Layer 5 of a small transformer language model trained on English Wikipedia (11 layers, counted from 0, width 128).
A neuron adds its activation times its output weights to the MLP's output. To switch it off is to set its activation to zero at one token and run the rest of the model.

Output weights of the MLP neurons that the questions are about. A number n stands for (n - 500) times 0.0022.
n34: 336,457,452,621,491,341,584,551,533,457,429,585,418,578,530,538,596,409,527,479,644,560,587,408,509,506,519,662,490,445,609,549,551,533,402,380,681,556,386,468,518,529,660,440,489,317,437,495,740,541,340,589,398,497,487,486,508,624,423,573,417,435,555,357,426,531,533,545,631,461,368,424,599,405,409,592,488,464,557,511,477,570,434,369,437,523,538,427,396,505,508,570,532,409,485,725,495,570,302,441,414,533,556,650,432,389,524,465,609,414,511,546,426,366,516,503,616,384,588,439,429,513,675,575,568,457,576,368
n47: 412,616,242,482,470,322,431,605,438,700,500,398,672,588,475,711,475,374,460,428,523,606,605,590,402,609,486,603,640,469,365,861,570,467,491,563,568,371,517,343,474,624,394,642,611,491,193,350,736,578,567,417,150,377,530,734,416,521,626,731,636,262,464,589,284,664,424,356,321,535,197,433,849,472,474,514,566,611,650,600,466,863,442,726,587,155,764,697,519,362,375,547,257,536,466,580,637,447,463,284,628,474,631,383,685,575,681,482,553,734,370,487,527,341,632,568,473,83,433,567,347,483,492,193,115,677,423,281
n97: 303,604,464,340,496,632,709,645,775,511,822,636,424,463,557,478,459,511,669,560,343,335,626,619,552,464,586,346,504,705,527,500,617,484,628,578,394,389,574,741,403,455,419,500,593,511,648,477,324,460,279,423,231,408,644,440,410,754,383,673,424,428,478,679,244,442,336,460,327,643,599,490,416,421,633,581,620,786,334,552,363,667,479,573,329,476,517,425,446,354,586,409,414,387,320,697,439,526,684,392,393,496,551,632,463,520,526,238,462,621,530,417,387,307,518,500,343,632,496,489,414,667,503,625,622,691,435,522
n142: 623,479,684,478,626,401,630,506,396,515,322,575,518,604,423,566,250,469,667,475,503,460,615,513,312,391,438,563,559,422,414,490,483,556,497,715,610,491,565,409,617,319,423,661,429,481,464,535,353,557,522,523,433,455,678,697,568,565,614,584,785,310,420,550,544,554,492,386,445,558,477,387,540,346,552,359,511,580,456,623,507,440,483,474,546,266,531,575,364,494,701,480,446,531,597,592,586,592,574,413,515,710,592,472,328,490,358,606,503,639,341,394,462,611,349,522,596,353,651,531,558,509,459,350,546,364,302,460
n208: 467,719,361,335,465,529,474,806,377,594,470,303,576,504,515,390,366,771,599,532,608,182,492,579,304,462,265,568,474,641,413,667,594,554,591,522,548,818,589,496,349,617,464,527,393,460,611,492,753,603,455,496,111,294,291,656,373,355,558,628,718,374,450,603,711,424,366,166,329,477,224,331,403,463,375,597,681,489,504,345,695,556,654,577,685,496,725,730,553,271,406,508,448,643,377,641,605,457,330,481,530,535,525,635,566,508,480,472,464,535,599,351,433,459,574,444,504,458,631,469,627,583,397,434,574,618,344,485
n260: 288,551,206,595,470,741,672,328,425,332,623,584,692,478,486,526,445,720,412,597,352,414,461,363,500,589,376,584,718,660,504,338,777,548,730,435,539,441,345,531,555,447,524,420,472,454,520,570,444,423,503,507,377,531,283,520,496,655,476,260,461,439,451,489,365,651,391,750,469,669,395,625,700,701,428,520,567,391,529,618,562,403,454,248,448,525,594,518,496,351,321,192,130,527,283,593,430,538,578,603,584,682,791,576,477,536,450,272,507,611,477,614,515,651,658,636,406,369,402,435,333,504,450,455,500,382,500,354
n301: 447,415,463,548,599,357,447,456,529,416,476,340,698,572,382,536,294,446,494,631,479,476,340,663,311,385,497,432,568,585,573,541,651,491,529,481,511,328,433,649,454,516,605,582,592,477,512,558,497,453,442,654,470,491,527,293,509,476,455,571,539,539,675,639,471,514,510,460,559,402,593,598,418,443,402,573,424,487,638,551,384,491,642,268,419,410,576,565,441,574,467,521,497,411,419,581,468,567,573,516,339,669,677,428,396,387,681,485,383,583,660,544,449,375,573,529,506,518,717,537,364,492,556,598,539,659,489,439
n378: 242,400,460,368,323,735,696,678,744,508,625,435,388,480,429,296,473,755,287,663,517,344,355,469,507,579,556,488,488,740,386,530,374,504,542,371,810,560,547,417,456,469,500,459,569,454,461,530,458,436,474,438,571,538,444,425,292,594,374,354,473,549,505,297,370,629,333,607,662,423,562,659,389,509,738,551,550,366,433,606,531,437,408,611,486,631,569,627,599,541,604,205,382,525,398,531,466,615,679,416,226,633,538,582,651,683,974,590,352,532,762,765,258,445,357,508,530,687,291,405,517,540,415,353,701,544,100,304
n383: 675,436,643,555,475,503,688,671,376,582,424,531,414,515,275,439,574,462,324,676,527,204,595,614,328,658,383,446,280,333,497,550,541,520,268,662,500,357,630,728,543,582,657,408,334,511,415,421,396,471,529,604,739,249,489,659,574,525,570,438,473,825,738,411,410,532,553,380,469,628,421,483,305,469,577,515,411,685,436,647,428,458,324,181,670,601,346,617,461,690,256,547,504,586,475,398,603,570,477,640,507,420,394,399,603,340,541,404,473,400,496,331,695,517,555,545,382,827,472,359,457,553,483,661,544,500,668,471
n384: 547,533,455,351,573,326,492,523,623,467,179,436,574,538,514,707,732,546,465,341,653,533,555,386,634,488,552,331,496,538,338,504,651,520,693,518,693,540,641,323,592,748,535,382,663,369,620,508,354,448,433,281,311,543,715,340,660,504,388,511,482,255,433,305,454,374,315,566,559,515,443,632,705,488,735,182,525,581,396,545,434,667,436,468,447,404,209,573,281,511,480,459,400,701,580,625,645,602,653,389,342,504,416,503,474,620,388,622,374,650,650,604,496,201,511,656,641,500,319,389,680,507,339,651,568,630,489,410
n440: 474,735,939,492,770,803,491,677,306,822,565,655,601,405,595,562,456,492,407,435,479,509,389,453,511,811,391,257,688,520,463,338,603,563,217,268,541,346,504,767,423,559,285,644,521,528,546,373,505,360,355,320,108,566,578,483,550,576,538,415,470,427,416,379,504,446,446,491,289,599,526,567,526,462,671,380,452,526,330,633,444,606,422,666,463,526,698,508,395,424,584,338,509,593,500,496,512,540,384,430,373,206,404,667,512,462,675,616,482,558,512,438,787,519,373,508,599,608,470,299,228,577,455,654,396,453,488,630
n454: 358,688,212,597,577,439,482,454,603,609,605,632,425,416,558,363,563,586,209,350,342,452,567,379,525,634,543,500,640,825,362,597,556,291,549,458,615,688,596,467,418,459,391,366,669,729,309,347,550,327,593,603,421,508,704,583,220,500,636,485,538,578,571,292,348,638,774,443,701,612,548,614,300,744,697,600,496,489,474,734,587,426,372,403,402,469,545,788,335,431,441,798,389,537,581,449,479,592,692,433,461,659,313,415,372,747,442,282,418,259,386,248,451,328,560,467,288,574,286,467,398,356,481,644,444,406,461,504

Each question names a token from some text and the token that comes next. It shows the activations a of the neurons there, in the order above. A number n stands for (n - 500) times 0.011.

Then comes g, the gradient of the next token's log-probability with respect to the MLP's output, scaled to length 1. A neuron's effect is roughly proportional to its activation times (output weights . g). A number n stands for (n - 500) times 0.00078.

"amp", then "ion"
a: 500,799,500,549,500,500,500,500,496,497,495,500
g: 520,493,602,543,686,547,333,383,482,531,588,763,634,460,603,298,403,360,401,422,579,451,552,479,616,464,509,669,324,654,561,351,573,684,507,386,443,406,558,546,494,550,507,384,554,586,557,313,575,459,685,693,498,539,507,429,459,561,656,291,627,430,490,622,575,344,466,539,446,409,336,472,430,701,576,683,429,446,418,476,470,566,537,316,356,680,618,336,638,589,419,331,431,558,465,355,649,581,417,379,355,540,654,435,483,571,593,422,357,525,438,613,181,476,404,501,655,575,357,350,604,302,686,703,488,393,611,467
Which neuron, switched off, raises the next token's probability most? n47

"i", then "ors"
a: 500,500,500,500,846,500,500,500,497,500,500,485
g: 471,665,439,341,613,622,580,611,665,555,435,456,542,508,541,667,503,448,396,491,421,284,596,575,362,597,256,689,481,607,541,587,437,384,385,532,565,643,452,564,379,595,385,506,471,494,403,524,582,674,396,721,396,576,710,481,700,674,541,406,501,359,419,407,591,388,383,340,602,206,660,545,641,393,344,543,556,505,586,469,324,290,501,549,569,212,475,520,504,580,522,603,548,410,635,563,621,470,318,326,470,585,485,622,572,485,478,627,363,497,631,345,490,529,447,546,402,432,648,521,646,293,497,506,226,639,506,408
Which neuron, switched off, lowers the next token's probability most? n208

"0", then " m"
a: 498,500,489,500,500,500,500,808,487,500,500,500
g: 640,465,620,629,464,393,438,811,526,557,443,357,413,531,167,454,658,608,658,567,400,443,500,630,454,520,466,280,553,406,620,560,504,592,625,379,550,507,555,583,361,443,354,666,596,411,341,538,565,459,515,556,361,354,608,481,533,403,444,512,487,554,547,450,396,631,453,177,732,308,465,349,546,581,591,509,373,592,420,336,537,462,401,660,448,548,390,597,590,477,556,512,536,683,579,505,588,470,507,454,577,654,662,667,409,684,675,337,397,456,433,502,421,667,397,552,343,346,388,543,304,517,719,388,588,524,506,322
Which neuron, switched off, lowers the next token's probability most? n378

"ar", then "m"
a: 500,500,497,988,500,485,500,493,500,499,491,632
g: 515,556,564,499,503,301,603,334,701,658,179,584,665,374,390,361,533,668,496,270,416,359,473,739,561,405,558,387,382,469,408,556,466,514,705,482,520,497,495,680,574,150,346,421,498,620,436,510,632,509,427,627,649,513,646,660,289,378,658,733,504,599,704,596,582,433,542,462,376,502,584,509,478,459,459,495,573,508,400,352,709,604,467,433,680,505,490,609,546,376,431,506,441,560,440,555,509,569,663,435,377,413,599,343,606,452,521,587,354,509,279,501,454,450,656,495,488,489,593,422,474,583,461,378,543,316,367,543
Which neuron, switched off, lowers the next token's probability most? n142

"ild", then "h"
a: 494,854,500,750,500,489,496,619,500,498,499,494
g: 598,384,436,472,810,619,532,374,527,486,588,681,441,608,396,433,584,451,585,357,631,477,655,481,499,467,667,430,541,186,630,600,462,469,591,479,350,424,516,548,462,532,561,426,574,262,466,166,537,573,489,425,408,377,600,433,503,610,519,381,638,573,608,481,505,549,590,600,374,511,364,334,558,422,543,592,479,515,595,467,419,618,484,700,403,592,473,598,660,514,308,360,256,400,453,326,443,620,637,489,579,465,683,595,325,642,595,401,484,613,412,418,750,604,392,465,519,470,503,660,624,335,399,466,544,217,596,421
Which neuron, switched off, lowers the next token's probability most? n47

",", then " O"
a: 744,500,565,498,500,499,500,485,500,585,500,485
g: 573,427,350,674,572,527,389,337,588,510,451,429,483,536,368,645,590,429,702,548,480,685,253,423,519,707,441,464,515,435,413,440,443,633,655,526,347,552,629,588,627,423,504,166,440,260,344,308,369,643,464,603,369,637,517,370,452,430,447,482,539,599,431,657,651,527,489,312,439,408,366,700,438,683,473,442,456,376,733,675,555,571,407,531,439,313,609,418,664,547,481,649,582,558,522,533,406,512,585,546,435,213,446,555,481,435,681,741,435,509,596,569,454,392,548,481,552,599,535,388,433,447,420,599,423,657,613,410
Which neuron, switched off, raises the next token's probability most? n97

" ro", then "le"
a: 634,529,494,500,500,675,487,500,500,499,500,500
g: 549,507,603,254,572,514,322,378,483,656,438,466,535,478,560,354,373,457,488,409,579,422,357,440,421,164,643,377,472,632,716,476,313,511,387,661,537,648,566,435,612,331,532,410,605,533,544,406,502,342,376,519,557,547,570,588,411,351,498,557,643,567,435,356,631,313,424,584,632,456,368,344,675,648,511,769,395,555,586,479,426,404,592,583,356,641,452,478,603,575,535,584,608,428,626,697,437,476,434,456,532,614,425,431,490,425,458,801,423,459,479,841,594,537,349,594,580,377,577,371,446,335,678,460,450,535,474,561
Which neuron, switched off, raises the next token's probability most? n260

";", then " in"
a: 494,500,485,499,500,485,500,499,500,497,493,592
g: 542,473,364,425,370,646,452,544,512,483,551,759,285,385,569,388,495,521,543,716,447,574,550,529,542,508,422,488,632,498,516,342,668,578,488,388,711,441,361,512,507,475,633,665,641,589,691,377,598,351,275,688,611,444,507,385,567,505,629,626,712,472,371,446,322,489,649,344,464,472,579,571,566,530,309,621,428,491,361,517,447,456,475,312,649,783,588,676,423,416,372,408,482,410,428,367,445,498,594,532,437,486,328,695,453,486,586,295,470,315,353,424,600,451,418,511,494,658,394,425,562,332,519,715,405,685,419,629
Which neuron, switched off, lowers the next token's probability most? n454

",", then " he"
a: 756,500,570,500,497,500,500,500,500,547,497,498
g: 371,551,524,472,602,609,739,580,652,567,442,365,332,295,374,639,511,317,432,665,528,557,583,426,639,457,572,561,379,498,444,487,488,384,423,445,415,472,391,270,542,491,432,640,377,754,499,589,546,544,471,744,637,404,604,383,637,599,658,511,319,534,208,415,286,239,492,460,669,490,585,501,583,482,536,546,640,425,559,351,512,462,499,583,641,637,441,503,643,549,607,360,669,461,393,543,517,540,342,510,478,421,300,600,609,414,612,428,673,647,296,571,561,360,606,557,480,498,360,352,518,457,476,355,736,429,501,455
Which neuron, switched off, lowers the next token's probability most? n34

" a", then " st"
a: 500,500,485,500,500,500,500,499,500,500,792,500
g: 468,569,831,473,817,650,567,326,213,599,532,516,574,505,566,370,496,489,772,515,476,707,420,559,756,557,518,416,364,514,524,488,292,349,433,474,551,408,398,548,553,567,539,453,389,478,554,565,540,614,370,470,599,544,538,457,518,656,633,518,327,710,446,366,381,528,404,553,653,689,321,436,507,371,468,577,548,427,432,411,474,821,491,398,510,335,360,286,326,446,427,528,462,490,545,561,435,458,530,623,485,525,683,446,499,510,348,672,519,583,472,661,435,314,494,511,524,583,414,536,412,405,570,532,333,577,322,419
Which neuron, switched off, lowers the next token's probability most? n440

"n", then " to"
a: 493,500,499,627,500,499,499,500,500,500,486,500
g: 560,435,458,431,374,660,472,622,618,369,334,415,490,533,491,428,383,665,358,541,543,547,472,680,523,673,443,611,648,385,545,461,321,518,419,375,652,572,387,482,460,404,480,595,500,540,402,714,480,418,587,436,433,352,647,499,421,342,564,559,445,292,419,359,482,397,446,501,376,518,809,377,497,491,484,422,349,325,437,568,558,613,760,582,185,460,427,762,392,394,625,496,553,570,751,444,728,525,426,447,595,586,553,552,462,563,524,518,404,256,410,332,577,487,565,676,641,510,552,675,520,570,396,602,482,548,686,341
Which neuron, switched off, lowers the next token's probability most? n142

" pro", then "s"
a: 496,500,491,500,500,854,500,498,500,498,499,499
g: 526,371,359,563,394,462,413,574,639,487,622,346,749,483,616,503,407,658,517,625,185,508,327,538,402,569,497,462,612,632,470,511,580,475,524,432,656,639,458,609,391,529,327,367,606,484,524,541,520,690,499,493,208,442,427,462,689,647,360,590,499,544,523,542,382,468,378,359,424,380,452,549,398,327,460,644,421,385,466,434,423,573,404,440,623,458,755,608,570,527,623,610,528,601,488,453,496,737,641,317,407,393,528,501,437,417,473,556,435,422,435,434,807,537,579,560,397,441,761,627,391,217,431,434,610,688,555,422
Which neuron, switched off, lowers the next token's probability most? n260

"ate", then " w"
a: 485,500,500,491,500,573,500,500,926,500,500,486
g: 621,558,409,529,485,498,730,444,440,602,423,427,539,430,506,601,576,896,556,739,367,577,552,682,374,765,259,596,549,553,359,521,528,475,463,428,465,462,476,453,564,637,434,466,284,578,561,441,438,568,551,450,643,709,480,539,541,566,585,518,458,736,562,403,401,521,645,224,630,431,454,323,561,349,344,309,442,501,244,502,572,393,398,360,626,482,434,534,459,459,760,481,666,472,604,465,444,526,661,513,508,414,413,363,365,525,459,410,487,469,648,496,516,258,559,494,367,560,411,656,409,658,383,390,522,497,456,492
Which neuron, switched off, lowers the next token's probability most? n383

",", then " includ"
a: 678,500,605,500,500,500,500,495,500,677,498,491
g: 474,370,593,512,654,431,383,798,606,478,484,483,427,701,447,452,750,523,354,290,709,495,447,435,602,645,607,423,388,287,348,360,473,399,592,611,589,557,410,443,586,685,481,459,623,623,466,423,411,546,434,543,407,454,512,374,600,498,651,670,476,678,441,480,435,462,466,461,320,434,466,547,584,333,556,236,600,644,490,688,502,609,627,402,433,572,398,693,491,476,313,461,249,378,494,433,448,419,214,386,540,627,537,633,615,519,396,450,603,488,575,682,535,490,614,545,282,521,421,359,370,449,636,569,607,585,469,611
Which neuron, switched off, lowers the next token's probability most? n384

".", then " He"
a: 500,500,613,500,500,500,500,673,500,497,494,500
g: 695,534,731,620,179,532,606,571,423,559,578,479,678,505,565,546,639,464,602,680,459,548,652,294,478,606,595,580,529,419,491,326,629,316,370,449,386,505,425,549,468,422,592,532,422,467,518,560,359,546,362,539,456,629,509,406,254,446,605,409,376,394,434,492,529,387,582,323,374,524,485,546,384,522,533,717,238,679,620,440,649,719,623,599,540,399,338,454,530,337,625,406,475,584,499,415,462,537,501,328,589,416,616,352,345,133,456,441,576,505,567,422,473,386,615,556,660,560,542,708,609,555,557,508,603,511,407,440
Which neuron, switched off, raises the next token's probability most? n378

"x", then "as"
a: 499,500,500,500,493,499,500,500,500,633,487,500
g: 471,293,467,390,327,422,449,537,517,672,496,307,419,468,496,323,577,408,527,513,390,582,568,655,473,464,557,439,537,547,442,492,694,526,452,560,748,766,474,552,681,564,508,422,390,372,482,377,565,305,603,439,652,370,569,521,631,291,421,527,353,517,348,616,495,687,465,510,469,376,392,668,581,344,483,495,287,547,486,529,357,378,654,548,615,792,487,712,389,444,657,568,617,575,512,479,512,443,580,463,435,360,480,461,223,425,673,353,460,686,488,622,480,426,376,385,474,572,370,617,671,500,326,556,719,556,623,567
Which neuron, switched off, lowers the next token's probability most? n384

"av", then "y"
a: 500,500,500,494,497,500,502,500,568,500,692,500
g: 469,497,406,457,579,464,540,525,234,603,560,662,562,539,484,538,514,485,224,561,379,577,210,357,448,590,362,298,451,646,620,659,531,437,563,539,338,414,600,411,386,611,532,747,611,409,461,635,761,438,440,497,525,552,348,393,490,542,483,496,651,517,539,579,582,440,603,622,693,370,592,498,424,489,620,379,455,483,436,704,486,577,430,535,480,549,664,516,782,335,503,450,618,549,270,544,321,734,480,302,519,515,638,679,465,509,627,345,614,240,401,498,341,458,505,370,474,439,510,348,384,586,481,415,534,531,476,604
Which neuron, switched off, lowers the next token's probability most? n440

"ood", then ","
a: 761,485,500,500,500,500,485,500,486,500,500,499
g: 448,593,689,680,454,416,515,449,590,479,464,498,437,500,635,473,348,297,604,523,645,655,651,533,330,501,465,498,368,345,466,513,538,489,514,638,437,412,479,544,473,363,616,644,471,436,404,539,519,406,587,607,425,352,384,653,727,431,391,524,301,354,420,536,445,425,512,675,464,739,430,668,616,650,491,496,393,386,686,541,500,595,678,538,467,541,558,467,455,325,608,310,380,351,372,669,475,587,273,611,468,692,699,699,295,451,745,462,252,594,535,468,518,438,414,487,599,610,520,474,414,268,670,376,508,415,490,385
Which neuron, switched off, lowers the next token's probability most? n34